Layer 4 of a small transformer language model trained on English Wikipedia (13 layers, counted from 0, width 64).
A neuron's activation on a vector x is SiLU(gate . x) times (in . x), where the dot is the dot product.

Input weights of the MLP neurons that the questions are about. A number n stands for (n - 500) times 0.001.
n11 gate: 503,240,518,281,406,624,567,503,766,349,456,272,529,391,467,594,690,587,418,267,582,573,788,845,696,521,711,318,724,769,485,545,384,480,627,279,738,586,693,662,475,552,574,356,712,750,224,526,243,194,996,500,248,441,545,566,384,412,642,452,389,479,748,443
n18 gate: 581,388,311,326,562,322,592,630,525,506,530,403,326,232,370,414,233,623,631,729,457,299,618,293,323,645,671,423,782,554,506,655,573,622,615,589,627,494,230,684,300,718,477,438,509,538,712,571,537,483,565,344,148,818,345,456,554,407,556,481,765,671,577,405
n37 gate: 353,689,353,802,318,369,820,217,374,282,437,365,668,508,661,390,541,473,680,143,488,534,477,258,301,719,443,586,387,724,385,698,510,403,479,437,497,429,736,518,509,506,413,388,498,558,350,476,421,719,163,823,542,355,771,575,535,427,554,594,528,557,674,637
n110 gate: 386,248,820,337,292,447,607,497,707,547,324,638,197,359,451,388,495,347,579,567,430,608,591,651,716,608,280,917,565,697,395,688,712,579,554,595,372,350,421,520,507,506,643,845,717,550,429,393,551,629,436,129,548,661,542,454,733,514,378,538,653,831,332,244
n141 gate: 311,585,262,673,282,460,478,603,788,612,268,302,445,553,522,215,478,371,510,538,441,382,662,533,645,663,210,568,647,299,446,449,344,667,517,950,399,284,947,622,434,462,335,290,645,428,207,604,762,436,456,327,485,625,268,545,521,621,512,305,291,489,302,549
n143 gate: 650,960,538,244,421,539,422,452,483,524,281,202,364,721,746,607,674,437,710,456,435,614,671,697,358,727,745,715,673,274,360,588,498,586,512,463,696,516,631,785,500,640,915,417,676,556,426,582,357,393,763,539,837,479,652,401,588,428,351,453,519,476,560,385
n155 gate: 531,478,611,289,367,488,792,451,527,341,572,430,634,577,437,594,151,490,539,441,420,374,338,559,642,558,447,478,539,342,248,690,309,556,357,324,414,353,553,301,591,385,378,449,517,872,635,427,346,790,590,223,414,531,299,264,207,408,493,493,178,794,541,605
n11 in: 623,516,351,485,757,285,191,611,457,516,368,429,479,545,420,565,464,719,576,312,604,393,644,727,591,664,589,240,548,303,674,338,607,528,521,424,720,361,939,603,285,496,371,380,397,329,945,445,291,450,353,429,581,437,517,635,168,588,444,350,340,584,391,507
n18 in: 639,500,525,528,676,556,559,364,213,721,384,303,380,437,487,789,597,462,449,303,459,440,785,650,536,535,352,568,423,588,495,155,272,483,594,516,634,448,449,408,429,673,777,283,311,429,383,483,607,477,453,489,527,311,637,610,737,274,444,454,750,392,702,536
n37 in: 384,445,863,333,653,588,453,628,574,595,548,582,421,474,481,261,573,426,481,378,630,721,244,496,500,678,504,453,407,585,647,490,462,491,756,482,330,581,232,453,346,597,529,631,816,320,392,679,643,759,905,606,299,378,215,681,473,776,560,490,276,454,498,602
n110 in: 567,522,311,406,615,654,360,562,294,360,353,404,641,743,589,581,479,680,740,423,866,301,438,682,491,453,492,503,742,541,344,343,454,566,238,564,721,588,552,515,440,577,372,489,570,147,390,610,675,390,760,545,585,73,301,369,420,419,563,449,570,246,613,509
n141 in: 413,510,648,669,508,689,438,582,363,479,576,672,422,408,492,270,403,398,542,866,252,332,589,584,353,590,308,413,512,388,602,568,479,336,509,720,777,529,374,538,412,549,764,394,194,329,916,506,585,192,401,530,554,554,720,218,665,450,364,493,625,279,440,418
n143 in: 680,257,647,647,482,372,548,250,525,689,615,203,716,525,458,660,518,365,294,477,325,489,282,676,485,658,344,450,664,479,498,295,292,498,812,409,360,638,655,280,281,686,525,514,425,439,533,504,599,512,625,506,447,703,239,396,483,499,606,163,443,499,501,308
n155 in: 606,451,620,647,441,388,405,672,373,428,660,232,107,647,430,512,491,496,768,291,479,550,400,652,430,402,806,457,418,575,491,457,817,428,643,542,611,394,412,759,395,578,550,554,242,360,488,179,374,443,294,241,621,493,644,661,428,372,839,465,468,420,571,385

Each question shows a token from some text and the vector x that enters the MLP there. A number n stands for (n - 500) times 0.0047.

"es": 249,585,546,546,581,598,323,585,583,603,341,346,365,668,454,520,536,496,616,580,530,438,384,521,662,644,702,537,341,427,418,453,498,563,465,218,516,602,452,599,796,375,495,721,548,431,491,532,533,445,504,314,617,368,347,650,640,445,381,407,637,302,593,485
Which of these neurons fires most? n110

" the": 416,613,526,412,453,388,428,621,467,390,397,651,608,561,199,435,450,438,496,605,499,644,548,438,638,174,567,271,503,432,509,534,387,224,502,416,618,652,441,484,616,540,623,329,546,370,647,508,752,303,519,360,395,471,349,573,455,498,497,462,513,465,337,654
The three highest activations, in order: n143, n155, n11

" play": 433,356,497,519,395,479,563,371,83,510,320,400,698,464,579,465,515,571,532,475,513,701,613,627,497,451,532,658,588,593,414,382,463,477,318,434,544,262,389,569,536,314,483,472,465,404,492,235,475,312,450,377,266,362,368,683,645,457,711,558,536,569,321,314
The most active neuron and its activation: n110, at about 0.45

" k": 385,541,584,479,407,504,616,578,512,365,340,584,501,434,529,505,346,296,500,436,497,719,513,701,591,401,549,635,499,460,481,324,604,292,497,460,563,447,804,303,554,446,339,542,666,427,542,464,506,540,200,443,464,515,477,688,463,424,422,492,700,236,607,621
Which of these neurons fires most? n143

" in": 444,472,582,449,471,615,453,489,317,422,354,672,343,639,423,376,387,543,389,533,711,411,436,637,546,421,627,261,436,355,420,465,295,400,275,517,487,557,253,322,779,381,476,575,522,524,696,470,486,442,485,623,531,658,439,481,642,374,764,463,532,460,422,611
The two highest activations, in order: n143, n11

" h": 446,572,332,574,616,692,467,222,822,350,505,431,599,461,457,258,539,310,400,432,482,676,482,468,618,476,531,398,457,444,445,401,340,489,404,559,573,764,620,439,543,493,575,432,586,414,583,371,590,374,468,552,624,693,274,476,675,415,648,587,506,371,426,625
The three highest activations, in order: n141, n155, n18

"ion": 480,406,383,553,454,528,539,468,569,597,398,440,646,656,392,411,545,445,394,509,580,444,474,724,603,739,772,642,292,510,498,394,387,615,401,329,372,418,222,449,344,361,468,769,492,274,417,465,696,303,576,332,522,503,455,434,574,461,571,534,439,590,435,510
Which of these neurons fires most? n110

"em": 415,516,352,524,727,417,579,165,522,489,469,406,514,552,538,371,531,645,535,413,707,431,790,516,685,365,529,460,277,403,637,406,592,628,411,503,396,600,356,404,616,303,538,544,645,519,517,306,616,427,308,541,533,388,530,491,477,457,404,438,597,236,523,335
The most active neuron and its activation: n143, at about 0.18

" to": 342,519,767,467,666,564,365,520,443,434,320,552,360,599,435,389,426,599,366,497,684,506,616,626,750,459,523,231,409,377,507,511,493,307,490,696,551,420,480,535,644,439,499,429,542,432,610,473,397,220,528,407,536,765,536,489,561,300,600,491,424,514,553,359
Which of these neurons fires most? n11

" ne": 461,455,472,479,653,434,526,621,481,473,377,451,80,364,668,362,450,522,603,404,555,459,726,686,626,510,476,389,471,346,464,354,479,521,418,486,596,306,206,363,592,573,459,530,416,473,528,450,618,422,421,475,425,623,406,682,452,311,865,503,588,339,629,481
Which of these neurons fires most? n18

" comp": 392,740,522,496,629,648,596,232,536,363,551,657,618,386,439,434,538,725,256,510,505,545,330,683,635,440,677,575,568,309,400,375,322,689,543,424,654,336,487,602,474,531,510,416,413,532,521,550,413,542,369,440,347,505,545,553,485,531,561,503,755,371,489,667
Which of these neurons fires most? n11

" that": 328,574,611,388,485,455,513,597,385,391,371,484,484,350,289,486,434,655,367,394,721,517,603,778,610,484,495,200,409,460,456,408,436,328,337,377,565,648,646,362,675,525,572,258,504,722,487,353,605,417,522,283,597,578,486,478,493,533,345,489,338,523,487,446
The most active neuron and its activation: n11, at about 1.8

" de": 363,562,409,546,598,697,523,316,394,460,148,507,611,618,578,487,609,403,425,578,515,523,421,525,783,524,623,722,464,557,422,509,410,493,364,608,638,518,474,540,548,378,521,612,565,591,665,507,573,498,424,367,407,687,467,691,665,368,761,411,470,395,382,545
The two highest activations, in order: n110, n11

" th": 422,720,391,326,522,616,451,409,590,473,369,476,551,502,303,515,543,554,503,368,708,665,568,575,581,266,469,441,703,453,520,486,464,472,332,451,464,244,485,264,462,447,425,527,546,261,598,536,519,607,316,319,486,698,432,685,627,352,526,534,513,335,456,261
Which of these neurons fires most? n110

"ame": 507,470,455,631,625,497,552,614,391,614,333,561,460,436,390,374,562,460,360,333,549,609,578,562,637,447,643,491,376,549,597,482,541,505,338,557,560,478,816,591,463,421,425,337,483,214,313,577,634,300,430,610,508,445,525,715,601,234,329,454,684,594,568,291
The most active neuron and its activation: n11, at about 0.36

"age": 429,653,537,591,629,508,619,679,634,420,295,439,510,630,393,484,757,573,693,389,500,403,576,771,604,594,683,536,491,604,378,562,363,704,409,601,480,678,545,612,463,383,390,594,471,310,534,309,541,468,551,177,523,380,448,622,539,290,439,482,604,518,534,424
The two highest activations, in order: n110, n11

",": 302,483,486,452,583,623,478,430,644,440,370,749,435,588,542,443,699,623,606,592,548,530,474,656,473,331,437,493,280,399,365,356,318,405,471,555,443,740,416,398,687,466,423,275,523,777,493,451,650,334,507,367,705,423,375,604,525,397,538,308,354,498,496,575
The two highest activations, in order: n143, n37

" H": 395,453,306,586,514,534,494,245,819,359,596,448,670,532,347,237,535,398,638,362,444,632,547,445,516,558,470,571,449,335,452,409,442,385,467,448,600,781,625,356,533,476,571,372,560,368,582,595,519,308,525,561,558,607,279,552,719,459,712,517,526,339,381,569
The three highest activations, in order: n141, n155, n18

" d": 360,639,642,664,675,562,559,353,619,407,608,653,397,536,450,383,446,549,265,505,480,613,594,724,586,532,549,704,486,388,472,418,456,474,392,438,700,374,624,319,611,302,473,698,401,586,630,430,699,541,428,431,490,616,363,459,501,375,662,544,625,561,616,416
The most active neuron and its activation: n37, at about 0.11